Layer 2 of a small transformer language model trained on English Wikipedia (14 layers, counted from 0, width 96).
Take only the direct path to the model's output, skipping the later layers: a vector added to the residual stream pushes a token's score in proportion to its dot product with that token's output vector.

Output vectors of the tokens that the questions are about. A number n stands for (n - 500) times 0.0027.
" June": 510 517 514 492 708 399 457 578 528 406 631 475 472 514 512 508 525 451 457 525 603 416 544 358 326 605 483 604 629 442 264 418 589 568 497 447 442 500 662 508 479 586 399 285 379 563 582 297 379 645 463 645 524 603 486 633 468 572 407 544 468 571 564 623 415 538 390 365 645 429 449 427 457 417 576 406 439 561 364 398 413 449 358 355 528 453 514 427 538 595 437 437 521 577 573 621
"y": 601 489 400 522 583 427 604 488 310 647 488 436 604 378 551 523 482 496 507 742 592 580 500 562 337 436 308 544 395 463 453 651 546 571 440 634 450 539 378 455 420 611 769 800 777 512 488 507 565 385 602 599 421 435 368 326 592 371 585 631 755 702 400 406 734 567 537 429 645 655 595 486 593 555 483 518 750 316 497 406 463 530 548 588 481 489 603 542 590 440 603 450 418 299 385 414
"ious": 979 266 633 231 683 536 563 605 395 374 562 190 656 743 674 884 470 336 471 511 505 635 490 385 394 435 628 531 553 325 470 576 605 368 815 625 735 465 391 751 587 799 628 678 515 555 713 136 328 552 527 480 458 694 635 571 454 463 489 437 366 356 390 578 610 540 468 424 593 432 701 625 388 577 409 172 489 486 395 627 504 644 232 451 208 308 442 709 142 495 763 584 558 396 576 417
")": 458 483 556 591 429 568 625 422 296 548 436 440 670 544 432 451 649 510 261 528 559 578 686 521 434 365 595 462 581 623 510 641 451 515 513 480 494 408 433 442 473 399 394 347 418 533 269 612 362 608 355 454 438 493 364 442 447 585 337 431 617 404 493 548 402 537 388 506 571 529 421 283 314 511 401 530 605 408 488 398 395 825 636 462 568 642 458 480 759 528 464 394 553 635 684 544
" that": 549 531 547 443 569 527 584 624 497 558 435 455 564 506 649 472 391 668 320 526 619 494 617 421 580 612 570 563 565 523 531 397 538 612 448 519 425 503 658 455 472 539 604 604 582 529 739 367 429 621 418 669 566 802 443 759 428 436 661 429 557 478 490 288 552 528 526 450 343 362 627 420 644 575 634 391 497 648 479 536 511 583 515 467 500 546 428 601 538 751 414 457 451 430 480 646
"ult": 466 304 420 436 679 630 366 658 422 392 485 663 719 434 587 371 278 462 174 605 375 407 354 472 611 506 652 447 609 606 313 374 466 553 654 533 500 577 529 527 781 615 394 537 500 509 543 432 505 267 816 532 289 888 504 743 334 237 676 441 246 492 648 367 702 414 473 577 336 638 416 558 628 387 566 353 392 586 516 441 380 428 558 339 629 248 512 701 560 627 565 351 749 618 421 547
" 201": 524 566 559 628 364 540 431 429 572 571 612 398 330 370 518 483 396 569 582 574 553 587 530 411 319 548 411 511 641 635 399 509 566 683 576 471 500 575 635 500 652 557 497 506 578 509 415 398 389 654 494 552 609 396 553 599 383 438 318 402 377 263 576 684 560 376 398 466 478 377 500 340 475 380 567 488 389 442 511 349 320 534 426 436 476 397 567 464 688 503 458 455 395 511 513 619
"ing": 488 359 400 593 526 403 595 694 549 454 446 503 481 434 528 556 469 568 645 678 327 477 511 433 551 471 650 426 749 528 551 617 440 475 409 715 439 486 503 603 314 698 543 580 690 473 394 676 763 437 581 577 487 683 513 401 497 482 710 492 624 258 417 444 329 283 489 414 629 285 507 340 497 360 333 372 412 444 552 777 551 460 507 549 622 775 472 612 418 481 605 683 259 435 590 426
"uary": 547 247 424 537 632 875 609 696 425 346 582 285 388 649 650 619 563 423 308 622 695 677 240 395 298 560 894 514 549 327 521 411 691 601 916 393 329 428 596 690 612 389 462 380 649 542 646 374 476 566 550 445 534 612 427 534 264 384 210 326 183 533 576 563 353 297 51 510 616 404 404 615 490 574 635 337 642 744 340 643 363 568 146 520 597 134 334 547 559 582 735 704 549 583 838 708
"or": 375 493 446 537 327 437 489 328 561 637 435 332 402 358 590 636 518 511 390 685 474 656 553 558 550 520 594 415 406 433 704 360 540 769 542 637 577 409 512 536 464 500 681 490 413 473 524 511 439 324 779 668 657 489 526 323 346 488 617 663 490 653 411 320 459 362 593 510 601 548 584 412 411 442 452 550 686 551 649 470 689 507 710 500 625 213 452 606 488 358 603 533 466 533 600 511
",": 323 483 429 449 549 547 508 456 603 559 385 502 528 502 585 417 522 639 524 326 552 523 590 419 509 435 527 362 511 555 675 414 493 418 445 504 547 326 460 397 467 596 614 519 468 474 452 661 578 570 318 471 570 511 402 497 576 519 665 549 597 514 408 447 537 595 518 498 518 471 575 440 500 345 440 389 460 476 549 311 526 565 432 596 607 639 447 490 577 577 403 448 405 389 451 522
"ional": 495 304 523 479 772 650 603 512 563 521 471 601 265 384 735 504 532 216 395 754 627 584 406 444 186 564 518 475 460 518 343 415 553 707 491 609 681 709 674 701 735 613 474 680 444 521 316 386 532 684 515 680 513 475 430 776 366 345 409 694 266 466 427 781 230 299 495 180 604 423 524 239 614 773 437 349 525 693 504 624 644 600 208 317 296 465 477 673 566 391 646 447 678 473 810 607

Output weights of attention head 1. The head adds the sum of these rows, row i times number i of z. A number n stands for (n - 500) times 0.00095.
o0: 428 766 557 382 579 534 311 443 485 722 555 350 287 462 666 491 497 495 411 511 622 549 481 437 711 497 593 460 607 443 502 458 579 609 404 472 744 485 553 651 264 551 713 487 479 617 483 252 508 656 348 539 746 505 538 419 480 530 361 445 388 223 616 637 308 465 568 626 755 426 331 339 413 587 242 424 358 426 567 558 595 603 763 298 563 585 733 768 373 470 634 277 345 379 509 451
o1: 479 248 502 623 256 478 449 643 579 265 467 766 891 447 233 652 509 620 812 453 527 502 652 611 479 386 428 235 174 316 722 584 408 411 327 281 461 515 297 320 529 580 580 443 551 549 290 490 511 163 562 384 403 582 481 586 548 250 730 642 463 591 364 472 687 673 485 415 257 335 409 475 612 500 576 570 555 211 441 412 437 408 508 698 650 593 286 486 401 331 585 587 647 407 594 380
o2: 500 496 697 487 698 545 285 646 391 206 514 193 191 426 346 736 353 668 491 383 626 557 745 435 635 491 445 496 577 244 756 358 691 391 453 368 444 558 309 428 307 390 432 470 536 372 398 492 585 271 692 467 794 792 234 662 524 529 486 483 301 297 562 498 478 444 677 665 377 351 476 405 512 349 498 544 343 390 507 584 429 639 613 719 724 807 564 562 395 340 650 557 405 458 478 642
o3: 569 543 491 501 597 481 324 589 587 471 237 505 707 584 355 522 546 630 812 385 463 393 603 407 564 414 486 482 440 370 618 271 257 633 456 430 517 233 487 315 331 575 532 529 617 421 715 579 560 249 474 501 677 620 361 718 568 552 615 493 504 621 359 439 598 706 427 406 638 441 364 259 476 541 550 626 562 286 636 315 470 397 567 775 489 565 530 567 562 360 521 597 387 279 408 524
o4: 646 432 710 218 740 313 323 500 279 614 650 476 489 454 441 418 562 624 272 365 580 395 435 438 447 463 591 769 552 231 502 580 393 619 726 744 299 492 694 820 354 499 524 424 682 522 701 523 367 624 551 641 441 636 239 610 443 685 423 529 405 406 573 570 413 422 339 579 423 524 366 472 434 659 447 370 609 517 312 578 282 588 601 542 279 816 498 677 560 477 237 363 585 774 592 703
o5: 314 672 393 778 774 781 319 473 658 578 312 440 418 521 561 309 439 462 513 543 323 573 339 546 354 536 462 669 546 512 426 275 641 617 640 637 518 385 633 395 589 558 414 441 396 417 554 506 444 545 401 310 431 300 326 402 485 714 496 520 519 653 442 516 661 610 409 564 616 692 661 789 372 534 610 617 425 686 432 629 395 314 347 663 277 564 338 471 450 654 309 459 627 602 391 403
o6: 534 684 368 646 747 496 641 655 799 299 548 730 432 496 609 426 621 515 681 282 703 193 590 303 328 676 573 526 538 461 699 454 476 703 652 507 466 447 631 686 521 646 433 585 453 210 688 534 437 413 574 630 770 671 629 607 456 457 582 467 251 407 454 564 233 598 488 542 479 441 426 511 588 313 551 294 491 359 492 428 400 240 572 564 222 383 717 747 396 428 261 251 483 681 658 632
o7: 652 557 304 367 349 578 607 651 533 337 655 511 660 556 530 409 468 710 590 414 481 553 514 515 434 435 547 214 436 596 585 430 433 552 264 760 528 591 358 847 324 587 477 743 563 473 793 366 698 426 397 444 573 350 552 480 525 542 648 737 363 357 515 754 402 573 463 430 639 435 314 676 643 533 506 558 507 374 359 370 628 520 634 341 538 448 823 600 303 332 679 471 450 450 577 397
o8: 642 350 628 447 333 482 815 277 404 530 640 437 404 377 498 545 688 411 538 434 660 511 612 640 380 439 539 641 516 527 345 519 469 346 484 94 285 650 504 436 466 352 427 495 384 331 414 829 429 613 565 644 608 516 459 382 620 420 482 298 451 642 557 447 397 257 496 510 317 539 645 557 335 381 448 317 452 462 604 267 544 556 343 520 478 442 584 262 576 779 517 557 431 465 511 522
o9: 355 708 346 641 403 573 508 650 679 383 510 698 349 675 395 595 267 489 723 474 638 500 591 624 607 550 409 132 395 642 617 618 467 498 373 751 605 407 609 382 533 692 621 516 535 601 317 202 563 371 588 330 493 641 438 446 604 297 538 688 472 252 576 616 515 584 635 647 942 293 531 335 572 626 565 607 576 296 343 588 498 684 736 451 562 462 467 530 299 300 797 426 539 443 673 270
o10: 459 423 475 507 599 541 235 473 460 682 456 583 671 564 440 427 514 711 667 602 477 426 487 684 841 518 306 518 485 351 672 373 387 432 318 482 463 272 595 297 782 348 606 762 882 430 690 687 633 342 398 540 381 548 429 601 457 549 836 436 678 532 453 444 383 663 447 227 519 479 408 501 417 423 502 610 386 405 689 611 651 362 599 665 717 527 579 696 681 589 446 705 507 448 409 399
o11: 576 491 458 464 688 385 403 407 422 468 290 505 372 581 476 354 567 355 476 536 596 298 436 375 460 579 539 795 382 547 407 455 519 663 761 540 293 358 568 273 593 521 551 337 416 511 438 668 338 493 698 706 374 650 437 485 587 545 242 346 427 626 455 300 550 413 558 555 459 450 579 321 527 497 463 370 568 639 647 458 459 364 373 557 252 492 291 551 654 636 231 580 620 548 504 769
o12: 675 435 586 168 401 371 784 530 386 528 693 435 366 524 330 469 416 402 341 452 418 576 417 418 586 562 541 438 593 418 533 655 709 613 479 432 450 558 329 841 553 317 538 455 603 545 551 395 689 403 583 454 342 543 570 599 460 443 589 741 544 351 578 407 413 537 438 144 419 387 566 692 541 470 307 56 439 462 290 540 470 591 471 385 537 402 540 571 520 390 533 478 666 552 707 654
o13: 397 535 533 620 437 651 553 364 391 682 653 255 471 356 539 613 600 349 482 547 401 728 368 656 444 407 483 422 713 559 344 713 508 438 350 315 545 691 551 504 528 444 344 581 607 465 444 354 590 556 201 503 666 386 733 524 520 477 576 629 647 703 523 317 582 419 355 315 506 578 733 643 417 498 563 499 431 633 614 580 589 651 383 311 643 236 509 208 664 719 659 550 512 255 371 405
o14: 586 582 775 501 279 311 369 424 268 636 332 512 580 448 438 611 439 590 523 661 607 405 505 765 725 409 282 517 568 494 496 492 444 468 470 516 714 637 366 77 360 425 541 824 848 657 439 669 523 491 550 545 510 782 213 374 503 377 555 428 819 592 483 487 382 426 419 399 329 471 357 154 518 524 404 674 584 252 924 479 607 691 737 498 594 578 503 682 495 373 284 667 414 483 510 588
o15: 391 720 644 647 382 447 636 260 548 537 333 549 366 495 579 458 689 356 609 475 634 494 543 576 586 561 632 556 618 541 373 277 599 514 560 294 399 719 450 377 327 436 419 545 468 236 557 756 476 458 401 636 763 595 459 453 514 420 540 361 724 689 564 436 486 532 562 252 439 460 705 360 223 511 426 524 578 714 800 547 350 497 454 565 407 350 639 594 564 523 313 439 339 466 591 553
o16: 396 603 646 658 552 419 318 433 499 424 191 546 477 462 495 461 465 372 526 503 551 383 476 437 417 548 508 804 431 490 444 312 554 553 727 543 341 508 467 292 507 403 495 373 516 357 392 755 405 483 616 580 525 656 408 453 432 600 411 360 581 674 471 239 653 479 607 601 432 492 633 277 474 413 571 463 572 644 749 509 463 341 385 748 329 576 380 525 638 547 118 540 500 560 477 692
o17: 543 240 285 490 616 386 481 847 647 366 740 573 495 527 530 552 529 573 628 235 601 485 655 508 405 472 589 487 604 371 596 461 621 507 506 348 379 503 561 372 538 439 352 297 336 288 522 625 437 490 505 328 558 552 433 665 609 566 553 518 175 406 323 624 309 558 471 663 220 576 512 897 671 507 591 566 406 304 186 371 356 387 437 642 575 666 402 398 434 358 603 383 617 426 497 519
o18: 417 373 758 390 534 701 341 428 571 499 442 479 375 452 594 729 526 417 390 593 217 801 474 427 671 515 518 409 654 362 557 583 389 609 344 659 409 657 780 671 647 514 501 531 574 354 592 337 517 502 273 519 476 519 808 652 549 276 702 559 523 503 515 305 496 601 464 134 485 363 722 757 318 607 430 529 425 624 524 727 386 615 336 428 663 150 490 197 680 524 630 298 604 418 468 320
o19: 479 489 631 582 651 367 741 307 463 519 537 381 413 496 430 582 456 247 544 601 599 607 457 523 477 510 539 690 517 611 420 580 552 524 602 270 497 543 547 176 653 501 538 327 307 572 389 393 415 349 561 506 409 653 618 519 549 425 339 409 546 657 629 329 541 264 482 369 431 467 651 459 437 535 478 350 600 671 556 687 217 575 467 529 443 387 207 431 567 859 533 615 649 401 557 595
o20: 479 508 281 470 437 472 489 677 528 546 586 499 716 753 498 444 457 720 471 451 385 576 370 412 449 522 595 472 477 430 522 353 580 801 324 631 656 433 638 682 210 505 476 525 551 515 423 271 576 410 377 498 498 440 702 610 549 471 717 434 303 527 439 471 450 594 614 305 581 519 533 620 711 620 486 576 319 497 414 402 519 390 551 296 557 453 626 715 515 597 379 422 521 386 393 475
o21: 568 575 208 393 621 423 540 686 311 425 413 565 148 611 440 465 336 479 576 652 539 212 458 486 392 582 496 468 288 613 476 595 744 481 640 931 404 393 463 549 408 598 551 504 585 542 595 601 366 554 833 730 243 541 330 574 656 590 277 550 412 673 507 547 489 553 336 548 565 533 494 564 776 611 640 691 651 604 479 364 300 580 406 657 379 601 294 582 354 302 469 654 630 664 520 586
o22: 577 657 792 601 311 269 709 349 603 470 351 384 620 447 511 437 405 511 355 596 552 519 468 514 566 412 361 682 539 577 382 494 591 485 630 397 739 536 261 494 391 244 472 368 414 559 318 452 614 408 583 423 592 600 494 480 333 507 408 574 783 450 719 303 723 411 643 486 476 508 597 123 472 334 593 195 391 659 704 478 814 607 463 522 432 532 534 615 495 665 313 598 429 503 626 756
o23: 665 439 423 323 601 443 524 423 613 489 429 726 800 558 510 234 616 681 555 572 545 362 671 529 583 427 696 686 396 591 543 337 355 538 633 565 524 188 489 450 723 448 540 352 371 460 855 780 511 355 587 635 358 530 373 493 444 677 300 430 538 470 672 758 528 647 678 603 504 606 242 254 521 369 604 557 686 651 568 277 546 412 558 537 479 522 447 728 606 482 382 761 608 621 616 621
o24: 527 425 633 668 642 459 490 352 364 504 414 467 409 456 425 519 609 264 527 489 534 502 383 521 393 443 474 752 441 384 362 504 733 513 720 349 335 488 534 288 484 411 325 329 555 454 322 646 316 463 610 561 429 612 351 535 540 451 405 391 533 816 525 190 652 426 431 410 261 535 681 447 401 459 581 402 620 697 629 562 382 420 353 604 424 547 282 491 663 631 261 627 665 531 477 717
o25: 460 613 275 369 920 708 305 347 435 697 662 383 283 437 758 471 584 460 615 465 598 486 411 483 679 565 679 333 597 627 481 551 567 565 464 665 411 407 664 764 487 652 536 481 520 314 920 357 384 608 332 735 541 281 590 423 653 534 386 592 322 554 523 746 250 757 357 189 595 516 530 696 256 623 410 598 496 525 468 579 258 560 579 357 586 335 569 478 609 463 640 335 474 470 467 384
o26: 595 593 522 440 816 434 319 595 300 440 592 338 420 606 243 657 472 463 268 561 497 425 312 427 536 465 461 467 542 462 518 633 444 495 654 732 359 531 624 527 586 537 449 749 866 588 597 469 478 453 523 565 455 658 475 817 601 465 500 559 402 509 550 88 454 515 269 216 499 413 564 338 527 445 722 554 476 453 635 456 480 551 576 579 492 337 542 590 554 410 491 890 560 557 570 630
o27: 713 381 466 374 801 529 209 608 370 377 418 686 532 557 547 532 708 447 854 520 665 440 477 557 437 493 530 538 557 341 654 353 352 522 519 526 318 388 728 199 720 415 513 688 561 631 687 614 486 426 529 542 397 636 423 435 411 495 556 244 526 613 425 485 293 414 449 538 447 435 192 407 565 453 480 798 703 405 470 693 545 607 632 542 447 411 573 703 556 483 572 573 379 361 328 552
o28: 496 433 464 452 477 433 591 408 262 521 623 227 765 481 336 654 555 541 590 471 517 601 576 428 621 454 517 437 448 572 555 593 280 153 360 241 436 365 140 519 611 508 598 383 459 495 679 355 655 300 344 441 577 458 584 808 600 432 607 607 474 511 560 370 651 605 477 375 502 525 548 509 355 573 558 459 523 545 589 375 508 556 591 579 840 505 512 231 608 602 899 732 403 292 531 494
o29: 283 547 589 645 600 524 247 373 650 596 381 578 490 521 710 364 472 482 159 430 506 361 423 409 493 641 375 790 467 517 320 420 613 701 745 693 578 610 650 452 430 497 467 355 558 375 331 638 378 609 564 609 631 488 532 374 327 704 378 317 555 580 521 404 577 462 631 737 500 600 695 269 472 418 492 276 406 687 649 559 612 262 338 590 377 663 487 662 643 500 26 300 576 866 520 696
o30: 501 491 400 469 454 623 162 658 478 333 379 495 604 423 501 565 522 606 554 290 439 529 619 517 413 559 427 331 479 417 609 470 487 565 440 834 363 570 410 672 373 496 392 612 634 357 553 542 646 524 468 387 602 447 431 442 565 705 733 760 406 534 275 509 481 627 508 584 522 450 456 686 627 469 469 556 453 295 400 385 759 454 514 641 479 669 688 407 430 127 452 301 452 516 495 425
o31: 581 543 700 387 756 584 204 598 424 542 396 422 485 603 449 647 573 505 635 380 444 641 436 672 659 416 430 515 777 163 578 483 478 658 446 420 389 523 527 51 577 333 539 411 499 370 605 504 580 366 404 325 581 492 426 568 687 537 690 501 278 538 454 325 374 719 487 260 389 374 705 521 372 424 413 396 402 481 408 455 534 424 527 606 664 474 497 407 659 532 517 608 555 374 468 469

Each question shows a token from some text and the vector z that the head gathered there. A number n stands for (n - 500) times 0.0091.

"ong": 528 473 417 441 567 513 457 550 481 458 474 380 489 576 483 438 409 583 407 540 517 380 491 552 483 473 383 471 413 538 516 424
Pushed down most: " that"

"th": 472 480 511 521 533 498 476 484 514 428 506 517 470 519 558 529 516 492 498 510 467 513 497 563 530 549 517 516 518 563 503 511
Pushed down most: "ious"

" the": 484 502 557 506 436 539 561 518 448 567 536 421 490 512 416 500 489 555 616 537 452 458 464 494 443 533 557 466 524 462 520 532
Which of these tokens does it push up most? "ious"

" with": 488 514 521 504 471 464 484 478 529 498 489 495 473 519 511 512 524 486 534 507 479 528 491 491 519 531 498 510 520 508 499 510
Which three tokens does it push up most, strongest first? "y", "or", ")"

"\n": 704 380 664 652 504 716 689 416 276 459 601 528 347 493 379 579 640 511 740 457 722 343 488 324 504 618 519 567 364 765 569 718
Which of these tokens does it push up most? " that"

" 1": 555 544 583 546 486 467 520 737 435 626 516 390 443 460 498 428 400 552 487 325 534 564 389 442 332 531 519 527 523 325 736 465
Which of these tokens does it push up most? "ing"

" in": 494 584 557 494 443 477 443 530 492 581 392 432 426 578 471 425 433 575 412 523 492 451 470 470 509 370 421 548 513 436 558 467
Pushed down most: " that"

"F": 534 470 506 341 506 545 484 440 434 598 459 398 495 535 519 406 470 447 566 492 411 437 528 429 471 413 504 457 414 619 517 479
Pushed down most: ","

"ed": 493 478 504 470 476 522 520 494 473 499 482 494 475 536 471 485 503 519 528 505 488 495 495 489 496 523 521 499 510 548 516 504
Which three tokens does it push up most, strongest first? "uary", "ional", " June"

"p": 529 522 497 529 512 540 546 485 469 572 512 511 486 498 484 510 516 498 507 510 481 499 522 537 534 545 514 463 485 531 516 525
Which of these tokens does it push up most? " June"

"h": 444 482 578 488 537 544 588 492 538 424 549 532 492 486 552 606 579 456 526 520 485 568 547 527 569 593 579 487 494 625 493 519
Which of these tokens does it push up most? " that"

"rit": 496 468 481 481 494 481 516 507 521 466 484 467 474 508 501 509 481 505 504 474 500 461 500 516 464 499 467 498 497 531 508 476
Which of these tokens does it push up most? " 201"

"hed": 507 484 498 470 455 490 541 507 530 499 525 491 519 524 487 513 526 484 508 516 493 487 524 448 499 477 515 477 514 541 488 485
Which two tokens does it push up most, strongest first? " 201", "ional"

" States": 479 497 504 533 500 501 484 502 484 476 519 488 481 518 490 528 508 501 535 527 468 500 476 541 496 540 527 487 551 496 486 486
Which of these tokens does it push up most? "uary"

"ir": 472 478 510 525 537 501 466 475 528 443 513 525 452 517 582 558 514 491 492 506 458 534 477 561 546 577 519 526 519 542 475 527
Which of these tokens does it push up most? ")"

" B": 472 475 451 568 526 501 531 493 483 439 579 566 568 455 501 446 489 467 454 486 499 515 520 587 477 494 498 432 556 538 468 477
Which of these tokens does it push up most? "ult"

"ased": 502 460 522 464 472 432 443 406 547 525 455 574 476 484 417 451 505 514 528 526 501 550 481 470 500 492 477 489 489 527 418 454
Which two tokens does it push up most, strongest first? "uary", "ional"

"el": 594 447 450 461 572 451 557 444 508 451 509 507 500 527 517 439 490 466 494 495 556 405 536 481 450 456 569 488 461 580 396 400
Which of these tokens does it push up most? "ional"

" |": 493 533 547 531 554 463 663 523 580 449 503 507 484 460 570 513 522 625 470 439 444 518 429 532 522 547 499 569 383 523 601 481
Which of these tokens does it push up most? " June"

" tr": 524 502 483 475 522 483 520 500 505 482 484 473 480 486 472 492 477 496 506 458 496 472 492 509 463 520 469 465 500 550 504 449
Which three tokens does it push up most, strongest first? "ional", " 201", " June"

" comp": 512 540 506 459 525 437 574 532 504 433 501 566 498 446 429 394 485 539 500 515 662 492 478 512 512 375 575 529 419 595 411 475
Which two tokens does it push up most, strongest first? "ult", "uary"

" –": 532 557 602 556 507 471 552 716 443 615 530 418 464 459 512 402 414 558 468 345 511 552 406 435 350 507 550 546 538 330 738 500
Which of these tokens does it push up most? "ing"

"ation": 596 474 556 609 462 619 523 485 377 710 533 489 479 522 457 578 512 499 537 561 533 525 527 472 567 601 587 426 477 546 489 572
Which of these tokens does it push up most? "or"

".": 578 506 499 478 464 445 476 460 555 547 389 490 445 531 579 595 554 392 510 488 461 453 574 446 482 445 424 480 444 581 477 423
Pushed down most: "uary"

"0": 542 461 626 575 468 400 544 496 569 518 403 547 471 498 537 583 533 506 502 539 480 522 558 509 459 537 437 486 519 477 499 513
Pushed down most: "ult"

" 0": 546 547 589 543 501 465 531 743 428 637 512 402 463 448 484 421 401 554 491 335 532 572 393 449 335 529 527 520 520 324 739 460
Which of these tokens does it push up most? "ing"

"a": 507 487 481 469 530 485 520 503 505 466 504 466 498 516 524 486 485 489 484 486 494 456 515 517 486 494 485 489 500 568 522 484
Which three tokens does it push up most, strongest first? ")", " 201", "ional"

"oc": 472 441 447 464 525 500 379 524 511 402 477 446 469 605 546 526 480 502 500 536 499 446 515 506 514 483 498 493 501 488 499 479
Which three tokens does it push up most, strongest first? ")", "y", " 201"

"ich": 522 479 525 499 447 504 554 523 488 495 479 463 491 540 474 550 509 505 520 527 517 476 538 501 500 537 517 461 512 556 521 490
Pushed down most: "y"

" two": 492 512 490 391 405 553 447 475 564 597 500 446 488 559 426 440 467 541 561 565 485 453 428 434 432 444 404 418 533 509 469 512
Which three tokens does it push up most, strongest first? "ious", " 201", "ional"

"ame": 493 452 522 524 524 490 475 426 529 455 488 614 459 504 512 550 616 408 549 570 470 523 563 516 584 553 594 541 521 580 434 559
Pushed down most: "ing"

" on": 514 464 517 464 455 513 511 480 486 522 487 521 472 551 491 487 498 507 518 510 486 499 488 450 515 526 530 509 519 530 489 512
Which three tokens does it push up most, strongest first? "uary", "ional", " 201"

"ot": 494 511 524 522 483 471 528 510 528 488 505 457 464 522 516 554 507 515 506 479 463 494 489 532 509 547 478 514 504 515 515 501
Which two tokens does it push up most, strongest first? ",", "or"

"et": 482 503 487 507 510 469 484 501 525 457 514 471 476 533 527 533 508 503 511 486 488 488 491 528 522 534 477 512 490 534 516 494
Which of these tokens does it push up most? ")"

"2": 441 509 398 518 403 462 433 587 548 490 467 457 396 647 594 571 498 451 468 537 498 504 510 417 510 489 601 494 622 320 489 481
Which of these tokens does it push up most? "y"

" A": 495 493 536 490 554 478 461 489 495 394 483 467 483 503 577 508 508 526 509 493 486 445 503 579 496 498 486 551 475 573 548 530
Which three tokens does it push up most, strongest first? ")", " that", ","

"st": 481 464 492 422 555 516 578 497 635 357 424 479 464 557 494 633 575 510 454 455 460 539 500 450 562 578 531 448 546 559 463 497
Which three tokens does it push up most, strongest first? "uary", " June", " 201"

" s": 474 487 507 508 513 502 507 512 493 452 490 474 476 529 486 525 513 523 512 518 470 484 489 555 495 523 511 496 530 528 512 478
Which two tokens does it push up most, strongest first? "uary", " June"

"at": 508 517 533 489 454 449 547 525 543 457 469 449 466 497 450 546 481 496 497 477 504 453 507 511 472 513 463 496 527 532 492 431
Which three tokens does it push up most, strongest first? " 201", ",", "or"

"pl": 518 450 558 537 546 452 475 472 565 434 478 519 438 504 575 598 523 497 494 506 448 511 493 580 525 585 509 564 512 532 460 513
Which two tokens does it push up most, strongest first? ")", " that"